Layer 3 of a small transformer language model trained on English Wikipedia (11 layers, counted from 0, width 64). Numbers have three digits each and are written without spaces.
A neuron's activation on a vector x is SiLU(gate . x) times (in . x), where the dot is the dot product.
The model reads these tokens: " of" " We" "s" "ley" "an" " University" " as" " a" " bi" "ology" " instruct" "or" "," " becoming" " a" " bi" "ology" " professor" " in" " " "1" "8" "8" "7" " and" " founder" " of" " the" " university" "'" "s" " bi"

The vector x that enters this layer's MLP at each token. A number n stands for (n - 500) times 0.0086.
0 " of": 725293655732652459392645506524493504454536533355555506583207479509492427613396471524599527399563369338414392653389726592627571534550578450551448503550406292449710424386459381266593438450364603
1 " We": 615428350430751537574329724332510514418658440539375302518504474536421439478392688616630558610353579123292506335466451529350436461632594598497436402666507435462626547511568539463662449185551539
2 "s": 859370679426509633463431606273558669489446534567491614632300601512402515541513584622535642546408615332379434397492419491332566522519829493523554294607417535479626338463416545535503640369486454
3 "ley": 863381348307548502417430611424542424379537477370597623449349402485315363401389578453576528386484633239463421435526599354502395488521627575651637342733601541488569458628525675596530573368574471
4 "an": 816412560478440550478492582533412473416535479438598701598361382334313326498114707473631499518586737245546472529503689470567441518640524645537573471477668563397447505586533502594525514418549484
5 " University": 524405552430502478396504451674486344582287410411585444253392484429374472548506797541590514287414333392414474512636671511438442395260718493785633280588612352459648457574494461476480476560721433
6 " as": 685455609556561538490429569486470523341448576428565402507617626389489598487346727571675572663569381630393655532282657524443367528457705520733385477658494701447749471411443379206526521396485668
7 " a": 615527871381592558529434785577413490559396455550479560305176617559587439573552694485560560587514377533592396536270655524569482460414542446470390422561401385643620372538691331419552445292634483
8 " bi": 294674446511668305653475634427439430392592519622511441744411616539483416546396535405612604381267490510549565577557450607556555540760705575396590410608526626475647697546579397325440448753721423
9 "ology": 616392703369599429568557584655507390522537497535639480368459405482310363380490459488631339407379359339497616481514735409676616604408540537730676446486502481359706672515540413548551513652656254
10 " instruct": 685394340646242576539467581716529285480617505657500368413360474374541592417557560479595426459614542453579424402287585343385558427354525630631498502608562350577806650491464518421429586513430336
11 "or": 717404659574517455467557466617387531382414453549504511404279403309364417406255631667653419501526432471559405610572615298439573501529508487430666655585584261609786637542322602575507451639411464
12 ",": 721493709506447504402477503539463447578763430589552416511334438357468603397518650569607507490580345398422600582272596431533246545479443536646596617506358239332487380456451317505513428511636731
13 " becoming": 596512562455578503584349776671462474469505662496536475482386574438453558512451649451711457465720394458403554552203769432358457452336668511550441528557587479541670567450457634348635541270446644
14 " a": 614535863399589533539447780593421490562420453540475564291147597551605454566543688485569542594522379521608389549269685532566501459409530459461390450548401377653625398537696330437551441311621476
15 " bi": 294681451511663297657472623424433422397596521612516437735402613529479427539395548406624601370271485492542571575556461608556558534751701576386579423608524620479651698553586387325437448764715407
16 "ology": 615395701376593415568565588660510396529539497530640487375444395480323372367484462494642334405384366333493616490519742411666622591406533550718677460484499474370706684518535413564555512656649249
17 " professor": 533514642531488383473591381706389160450500406490604542456418500345498501499538623550523370329460305380565599483566694476532568444335577524620741456609733445425671623407502355370618651602665425
18 " in": 637392812604479415447534548700340404402466507419653435657278590578718504535400407480725544409669380304422726336366472641557462530444588464472563428395413436423522497404541315310570492356519628
19 " ": 415522480484597353540503492650592476446558465489398543593396528475587452492573703521567682375595390377516451563464635472585530562712526456610600475543468387511690604404463335557122548441563599
20 "1": 609542562462537615608420407658695580567602397551558606426504427379529469409262476608604748389640438451514518637582596519628556474513436417486609471417796509492700398429511303388361437355582708
21 "8": 711502400764505571519413463650615652499609442503626588431354420525676574330434509635395537391599440513538560587606567528566697512540501532803621413414716612581712431411472561544411531417542673
22 "8": 705539515726486671472441452548587504431495477485652615446295366585663518356479512547342384364580426407497583696556597539542635534566551575888674414394663558607655470438508535599445546462499665
23 "7": 753474613701521631466407488515541419459549469505666610401324342617679453358562524489399355348570392356474640690603649515517548540590573581869607481435666521571626458498525497614439564484435594
24 " and": 777659448588567625536507649428420423590629464577558497494282424481437485633437586595510464304615388399374546509343730537675239597380489552672502452451358475516416360458408436150522574494515544
25 " founder": 696278633436469557457551519813439432448492435458498524462542457346517440537455752600676437539579427491600626758445703408399495297265607463616796447591570410434575738470499518479515481705623556
26 " of": 778334673642544538412607622559369498585478544355571425676251515513423403547395555536591525415556335402310509597395656654563448554463544457497420444534441201554692444470522323262598409634396555
27 " the": 744498750501583648502452605466507497487499474471482495526025589559649545462469694486646424332585496646558392469426660564416616511385447699390324433515307384499499585544506394325487603491686445
28 " university": 771493602501557462447554560709510288577436434537602500411338406477313431469604613613573503355564375176660564382504784390378517521386497495702439437541600474437582660475412399556536444507740339
29 "'": 670617495496557660538517379645441515525734438479629435297271433481615488573356669511764489264567351476453527359462540511450538451488741411510791378438461522430594614378620359546493713198642435
30 "s": 841555824522495605512547667352527598563480546457684495436172649428537547597547600512577522303670500331545498354416536529478620533367775504614516462490330534437542498451497407476511587609614401
31 " bi": 313692460485629322661463615433403435407544556589543400749413614532473421557403588430607582343293488498547581560588432598551527542744681567381597421616509611466633698602604384326443436798736394

Each question shows the input weights of one neuron of the MLP. A number n stands for (n - 500) times 0.0014.

n61 gate: 477543490400279351138552405415332413534397674336641629390537315372488562544515390475504509610569714576780445346279513694467560580539269465394581503465463388634695560490299556515510547466492431
n61 in: 457315631445460415413385361541329555335545501422448666516499308426524342413395580499589523515402606252624282395517503436617451529508482498416561308678494503481614517689502713694557550243343352
On which token does it fire most, and how strongly? 11 "or", at about 3.3

n52 gate: 551395555437566294397602490407532471337577480513531689397454452454488476630384490411642527555457452535437529644554456516549596271583564418336413588461311659393429419441546528612597630456605399
n52 in: 703479624513407557520520446575613449430509548413577473523489599497477577500477482536444455250506478594628469317520497515512484435517410561548430539575499333586636659463395418609571512478572355
Its three highest activations, in order, are on tokens 29 "'", 30 "s", 0 " of"

n103 gate: 456437486611524480153368600429615452712491468595466536503513428446430548572526385305516603679537372706532494514497421626445603395550473611486527444592442537528503494438462637492529621477471377
n103 in: 448481453542580450503436394714515593556431484386506497176555379617547586589642422537564594446468465479473434475489538545535516488481482497516585561510479473461474610284445592531535623563556570
On which token does it fire most? 4 "an"

n71 gate: 245470501504276479464458397339531471626466751676428439477559421549471543530672600459482584269604328607422486584485408503401609419484564251463431521419526748471332321467529343407557604354723501
n71 in: 614446492485700570560462463426570409340497404399509696575533489515496511568470419529420432708421500372624434506463376393466377604446384416717652502572496362530632456499484499707559432444272429
On which token does it fire most, and how strongly? 27 " the", at about 0.54

n124 gate: 338525436282352685443427434478470382569361694208426425595676449628566503559550364350557440294513547410607876485406507425723409537549624344580451452522353411533431494594588398604572473494389512
n124 in: 334485466487583452350352538774429679383532384577528506711437509293616423386518608604551531429584403632356488640452641491429597605365604449488525433303477511661609504391497567665535378484589524
On which token does it fire most? 18 " in"

n43 gate: 300241505336616577322396495263463342425526454615352561644668329676621326619349540292468447470387526683532587591610598678510577537652493366325594507323333454620642390387405498361548556376576462
n43 in: 435408380173448320406631509564366529336428497774509650538572541449382462424482429398636329496378442710565647632613750497715474616695331536382376520416344452475594387572422517648652462501562468
On which two tokens does it fire most, strongest first? 8 " bi", 15 " bi"

n104 gate: 387608654644542329467499423507541739497429581503411593527826592639383472577581524459489505315424610520427479425420318605297576334408499344627525544576462620469215642540648490420341326391594488
n104 in: 526481590375656490655548815496401698532609457498500430469652467560545476459522370506512411473476504420701369458542455545352472392639477506511608517636589489454465553533509422422518455427589445
Its three highest activations, in order, are on tokens 31 " bi", 8 " bi", 15 " bi"

n29 gate: 496464474310493401215549451454579372443576503585355668644401462293556476612434532298395525465430433690506441473448641322484613332664494563551560484326555485397604387488307547806536628343469465
n29 in: 564616421409456425665527316550473518449572510572677503441567503622290313482520608571385453663442508527503306440563616422603604196474482453484410536477601652601546641514656428356558467596590353
On which token does it fire most? 4 "an"

n60 gate: 451596606320480390512558559334354626420462557545488453508618329501599753488397430325650299323453589516607436589643641619453495617675501413443525667378325601345515483623575579478605703331536654
n60 in: 477534430479481420470430401696417505513657461441557452274461422213620380348492614571458427703451433443426384444471677429553455590347749486448648632428586612530181462422477480514323510605515467
On which token does it fire most, and how strongly? 29 "'", at about 1.4

n40 gate: 441400456450457547677486460591482643639535513581610632637452484292438429437637349351478483535562457431316478485322377572273309486446503507350553589497535544463520427407432607446483376558495542
n40 in: 584526468325368442441519356610517483476602341286608584563409428393487603612429563577573591439307514502378533515480598284507564408497580572468363476518486407403593443451590407494522522415361448
On which token does it fire most? 12 ","

n83 gate: 689411462414481434370544554305500638293609462632554517628640635382527342557450445477456501316473442609300574546553452479511559557459417570597500460354480504544485403517634584450368713349481518
n83 in: 552457502580478399537645320559578575456580599494362498405509469513372600361503743565453465432640512517668574484412592610528453633554512237557707442344541686518487581449485502438465473520578486
On which token does it fire most? 21 "8"

n120 gate: 611499562377664622510501401334338561520442476559586816755555407530544564630350624538551440443456399509434496436511363451436459401505487342735542342583408473380572485277515472534746513346414315
n120 in: 603487642536523415531502471598509588466656515429449629452524464376248477452640507477515581336515580566278597539460558539646567646509424618506224565430283688438382455590576335475557428434607555
On which token does it fire most? 24 " and"

n45 gate: 454464546540468645581640381227527537596421528552377452531439416557370423406449583433409464425694491653599601510399484490519587276618455612686559675282440725336616424530473560455406436491345562
n45 in: 560511474776512426512495520570651609477597357510499555268646641581571470425536496566641492360498403454456447474446572522609644457505502376472448465504364560522388625382659438331444433418578428
On which token does it fire most, and how strongly? 21 "8", at about 1.4

n123 gate: 398505638680431552611494553539560476495512841530522368498589351535482519455600423659484479606614389419454444522478376950385359478376455431475479480537453693503546596786485597559492309255446581
n123 in: 500355485376443315467440510441566541596458579547485529519497570447547540450482557596490590659532638446577580453549381423490532531573368369731662494629519443626637480361261371569524460283441507
On which token does it fire most? 1 " We"

n27 gate: 519519454397542459485615427391623511546562466564394605633495560506327596620385591677415442474482473524531291665553388511467659600544391343348433453479465464589648558166202361492542525225500189
n27 in: 600472528310452395420501465566575610561549451454602620491465439492394590451476526554233455455511499381728416669589597430490600617590491496675578477421499547352571707472518491661432384150534447
On which token does it fire most? 19 " "

n94 gate: 363451592522410722547429439421611409478315417513350589495734535579624398624478560374493512704450595627214529443523274478459486533447393399381590485350530412471527115481204563600724483502454596
n94 in: 495402560454493533541339565600613471440480523492490424201509511476575437566459453295395433724557408491579603484546549627449247620416395638533549435425537502471491467551542529582598489728741711
On which token does it fire most, and how strongly? 0 " of", at about 0.38

n116 gate: 563378531385449447339372423287407516509544301602441858610524422460490444561367448467494580428423424789614561267466551338446515488559395455557460569302464673529649235390420455835552586261632495
n116 in: 586593448417250540826549448630385629380429607410615476460476291583549516322580703437565247622458408510573548544547675348534312516532514577379579480737627227507541447597593468459662395712453517
On which two tokens does it fire most, strongest first? 4 "an", 3 "ley"

n75 gate: 491444459537499755468382361340424481625224610507360479644530439588493554619440652640397172436313582657641410362473352468400347539352500610692544554491463546478438320391603635387711469430356285
n75 in: 458338538360571665424430562532419594577443423558365348577338446490511428567339647677457388541330463565541465446515421458402465497601318624628557482643405388526640453462371566492541403605263441
On which token does it fire most? 2 "s"

n15 gate: 344568646566722574409524489396333680620283618313390380526645644434439452682561305452351354503448406447503478462464369462441610368547614519238461263454561275448298311490721590274703362583398466
n15 in: 372447481764604428529485504418676578492502489437455376490604508411426396645502463494247503476424488334473420685486381566346551520602587632465394397554292703331528255307514509381545520478580557
On which token does it fire most? 0 " of"

n11 gate: 534615423460529530338590523757308614516593497661541385566489604351610488699662459324350438464553487469640374457579521484567447490434531379517567418509524626548409597545527397412511469475774384
n11 in: 496510493449515404444530516640241455613517383389423415499457463497557467536693421595448503472604545482484526538579595485484581559464630466473408541377548556415042486648487425483487394584545442
On which token does it fire most? 28 " university"

n2 gate: 296539452570400420460548430589538633434517502504562641277639591581589536676590294559699418589513266451489563375538515670551648513361493475319439394504430467621276498562402412476588495821702454
n2 in: 500369682429589391450404411586645455517484603439396435553727376590506295701432406520529443497645422500256402441671670421526532573485497478394485554548440441564348472309499603375559405431646505
On which token does it fire most? 10 " instruct"

n91 gate: 396384560500652527240502391435316588623385553582397424744556501548428529362414504585581793527459439570184538513461300466525487674411410341315607672400531432569609459534485388404727363530370526
n91 in: 483491457635527490559567477826408538688488550625423382396476452538497652347600535564499512495509357701497464586616589550394289525383539476419460710421490446507521533529422456415575177679522567
On which token does it fire most? 26 " of"

n18 gate: 575457511531384532600415609468262479479582607502515557578444503328405397578429567487533524636520603560597512410406457469420524529579368519320495629441585493529185548474385460464531512585388513
n18 in: 618430463580462520593428528468499526495487563523520558480523410469370538473586560590473647436560586630423264343530491563476464401426468497390540494511650350665560497491571577546568557552415534
On which two tokens does it fire most, strongest first? 11 "or", 4 "an"

n102 gate: 585579304346401401455252382516420600365575384496363602593465444444505657522546598467386461629462521475418638612656432457413600507432352486429623445644601488589668467354408554660496427459266382
n102 in: 522524275518414445507394507526584765532542391491591262555541558529333426470455620530480558683554421595477513534494430482566550420505157663446390497465510564478423398447589449423473447731581448
On which token does it fire most? 29 "'"

n6 gate: 529395374508557565374547538589527457415594385467621569471750510464603609603508514431566325453495451803430477337322430497572375519636454544376477533635591504390479238532622376428435408477467525
n6 in: 422430703409530634498513428484296408520338505471509532563600486627516402455367675584441306336581493508466498393512530485548644613600426560559545530420450461447595334433550466430429476440386634
On which token does it fire most? 6 " as"

n89 gate: 629634648626339437638643419543702530454463514588369660472506523419476474474671600654426463462472666520646734571377370365224367411463388527528525630719514627465342514614652457327649349576483546
n89 in: 493501511592554319624359565391398630494684475621448439414479625611536574695466381507425438389562599421560623683536402459472519483592358465473540580652465607616222614430692547376417490317513564
On which token does it fire most? 5 " University"

n57 gate: 381681475576309646382457490383458555651452567560615439537548615544601480565696443440425490343680319783541560597422357613600604308505547471419299574550518559538527215465563424564543595343462522
n57 in: 505599423551481677403451639406507607543507387696550482538413654595564453614489405493498555333607319686496575547483212631694588235637746611416327496491446568588570291519552392481532781376417591
On which two tokens does it fire most, strongest first? 7 " a", 14 " a"

n92 gate: 529492397438657334627451405498610597370483548443592656625468427537487595455580275196525528547367476590676492389535452413538492642441396462348441493490603528670294529602379630468634519503386481
n92 in: 528651563446466653465482531526328487504377497312571512522533458503563510308518631504440463360732542512443453577493460457545359435539567535529552460567596571320664528631592494510513413431524409
On which two tokens does it fire most, strongest first? 3 "ley", 0 " of"

n101 gate: 567478602463279169632683174516392617520639332464360651457493483543513305455527784595473404220622571609534484558434515519531678651490503391483558444526346668322446431614488436496571254486557411
n101 in: 515590513690488452515531467675513580488565349422595556267553708612674316588453454618476545495605414673446501420511399272465604419362555582333630521480442603502467477647523487201448419505538511
On which token does it fire most? 29 "'"

n9 gate: 369487440523390477683514438209342693361273712458518540867579487395395405775547480418359449516845453519457613674639553405338397583455424439455544609429384473436433330550573620600459213537347433
n9 in: 332492616693446569558351588646577470572572372405276488450552452516797563517634460469484520501352518548540533564340418599461423387362510512448523616519681317347512341500545203434499533564528476
On which token does it fire most? 3 "ley"

n51 gate: 457478431608391383654665634596363529530405520596497511316477426413324686298523410554521401593318522615528805464357494621456376348536453609328574454620421635643536565445478494418709538615374526
n51 in: 392603501653422430789483447376355410582408578443580523474425430469545584268717685566501503547616641434400532558366507483437476361460434529379565597477333654456561599437583478504417366448601471
On which token does it fire most, and how strongly? 10 " instruct", at about 0.9

n74 gate: 350678342621527434384500365349344265477498684464651427349660506498609507472572412380330378350575352419702424672487472486494566374370493427483483737242406419506682478559452446494420606279505480
n74 in: 453493516451293560498410418575622325690506395425453606413487487371594565427475591573636522562481465468479607267521491589371429584603439405528489379384533434587647368505415555535492423562433443
On which two tokens does it fire most, strongest first? 10 " instruct", 17 " professor"

n81 gate: 488444436546431448481375386493368587714368844553585452639586485328550456407492580348576596308560584536349575592611566367426449270566521552568419578590550566365554516619520509417597435514446524
n81 in: 443417506486465518393378584482731481488610564518560617517524507512342482544447359364731483430519438458410455489543496461386421346408613431488435542401484434488510525528588513579509672387530487
On which token does it fire most? 13 " becoming"

n127 gate: 530203327417477188317562572361432428327458517447343538584606459411367586496453392479434584478524539393669525679284591494439363585651346496431425404422562599526576584441399531555522463352262298
n127 in: 577360307622403353373473426338566596573594336540433605485446456544492421533507522706456680551529583394484508387424390664494663286686459428290412523481575616568553466665541506522488243491450432
On which token does it fire most? 1 " We"

n76 gate: 450465578647553562433674463239432271457473596450347377607541678729571330522493555485413461449586226532545579576551615518603750516618270532548269684360417641559430401552421516441560238339298555
n76 in: 441319510533470497394410505575593467284735378547583552367569428694527571516446522562509515482525473702444342486401368762555486688524561424632538390523730441525488409275352437495573701283466579
On which two tokens does it fire most, strongest first? 0 " of", 23 "7"

n19 gate: 406729406571520551408529536531441417600217628399495599462525468658578474506553410431245211325580416514677386601528264650504463621592455516504483610424603562497352356310589599373393343220408669
n19 in: 555676480495603643414502604645444322493354418539504476530501476679624495403471493530457345409549461489562319485476379529580391656635524695602664422481592553425404457377633531421448397530407679
On which token does it fire most, and how strongly? 22 "8", at about 5.3

n24 gate: 539561435702538253504491550473351480591652454471601458462602581580587699637870481454490330418433508584507649531307473566556425330466324470689442654426494584281524437306538256433526372477499488
n24 in: 446452600387520595435391285499713530486451467475312717668463390423434412324443730469461421540476464544670357543591334432497512664554606450684540478529605441429557321241437524663488668278528573
On which token does it fire most, and how strongly? 12 ",", at about 1.2

n35 gate: 484467471399402409524561453457486559475510539431333548285502355210484494355495652392482248522547432772630551444426457355495738467458538393496622581568501267733451443251327443667473295573211452
n35 in: 482608552393435288602460497371295564527600322480463552448387292498426581359389578607491533516462419564623613652495572485511450610473389576429531588546541372595420397433414374575475278624257381
On which token does it fire most, and how strongly? 11 "or", at about 10

n118 gate: 463494501454379536514533420614553481556444431735577424353575459571502555581474386674594507554609357571307547690516420277402550325396386376392321675404546435192518276514311258635490377443383403
n118 in: 464528603297507429626411519636662336481514179480414532413572508439401495468378621604729557434372392490198399459595528437455544395431484263456536485378438619405564431438480355560492364406665361
On which two tokens does it fire most, strongest first? 20 "1", 12 ","

n108 gate: 487460398511343580553476371510423384486420525463532591600489457498477440406548339192573445512343461603525511415471352359442545474526510568556600389578552325746583320659269613750571628629271307
n108 in: 535519437452505583475363628505657549516293572662529509470513353588525478661477615410451408555440424378432380449637485385564481464568694519612594593510603625388446594297755506459398341371602660
On which two tokens does it fire most, strongest first? 3 "ley", 23 "7"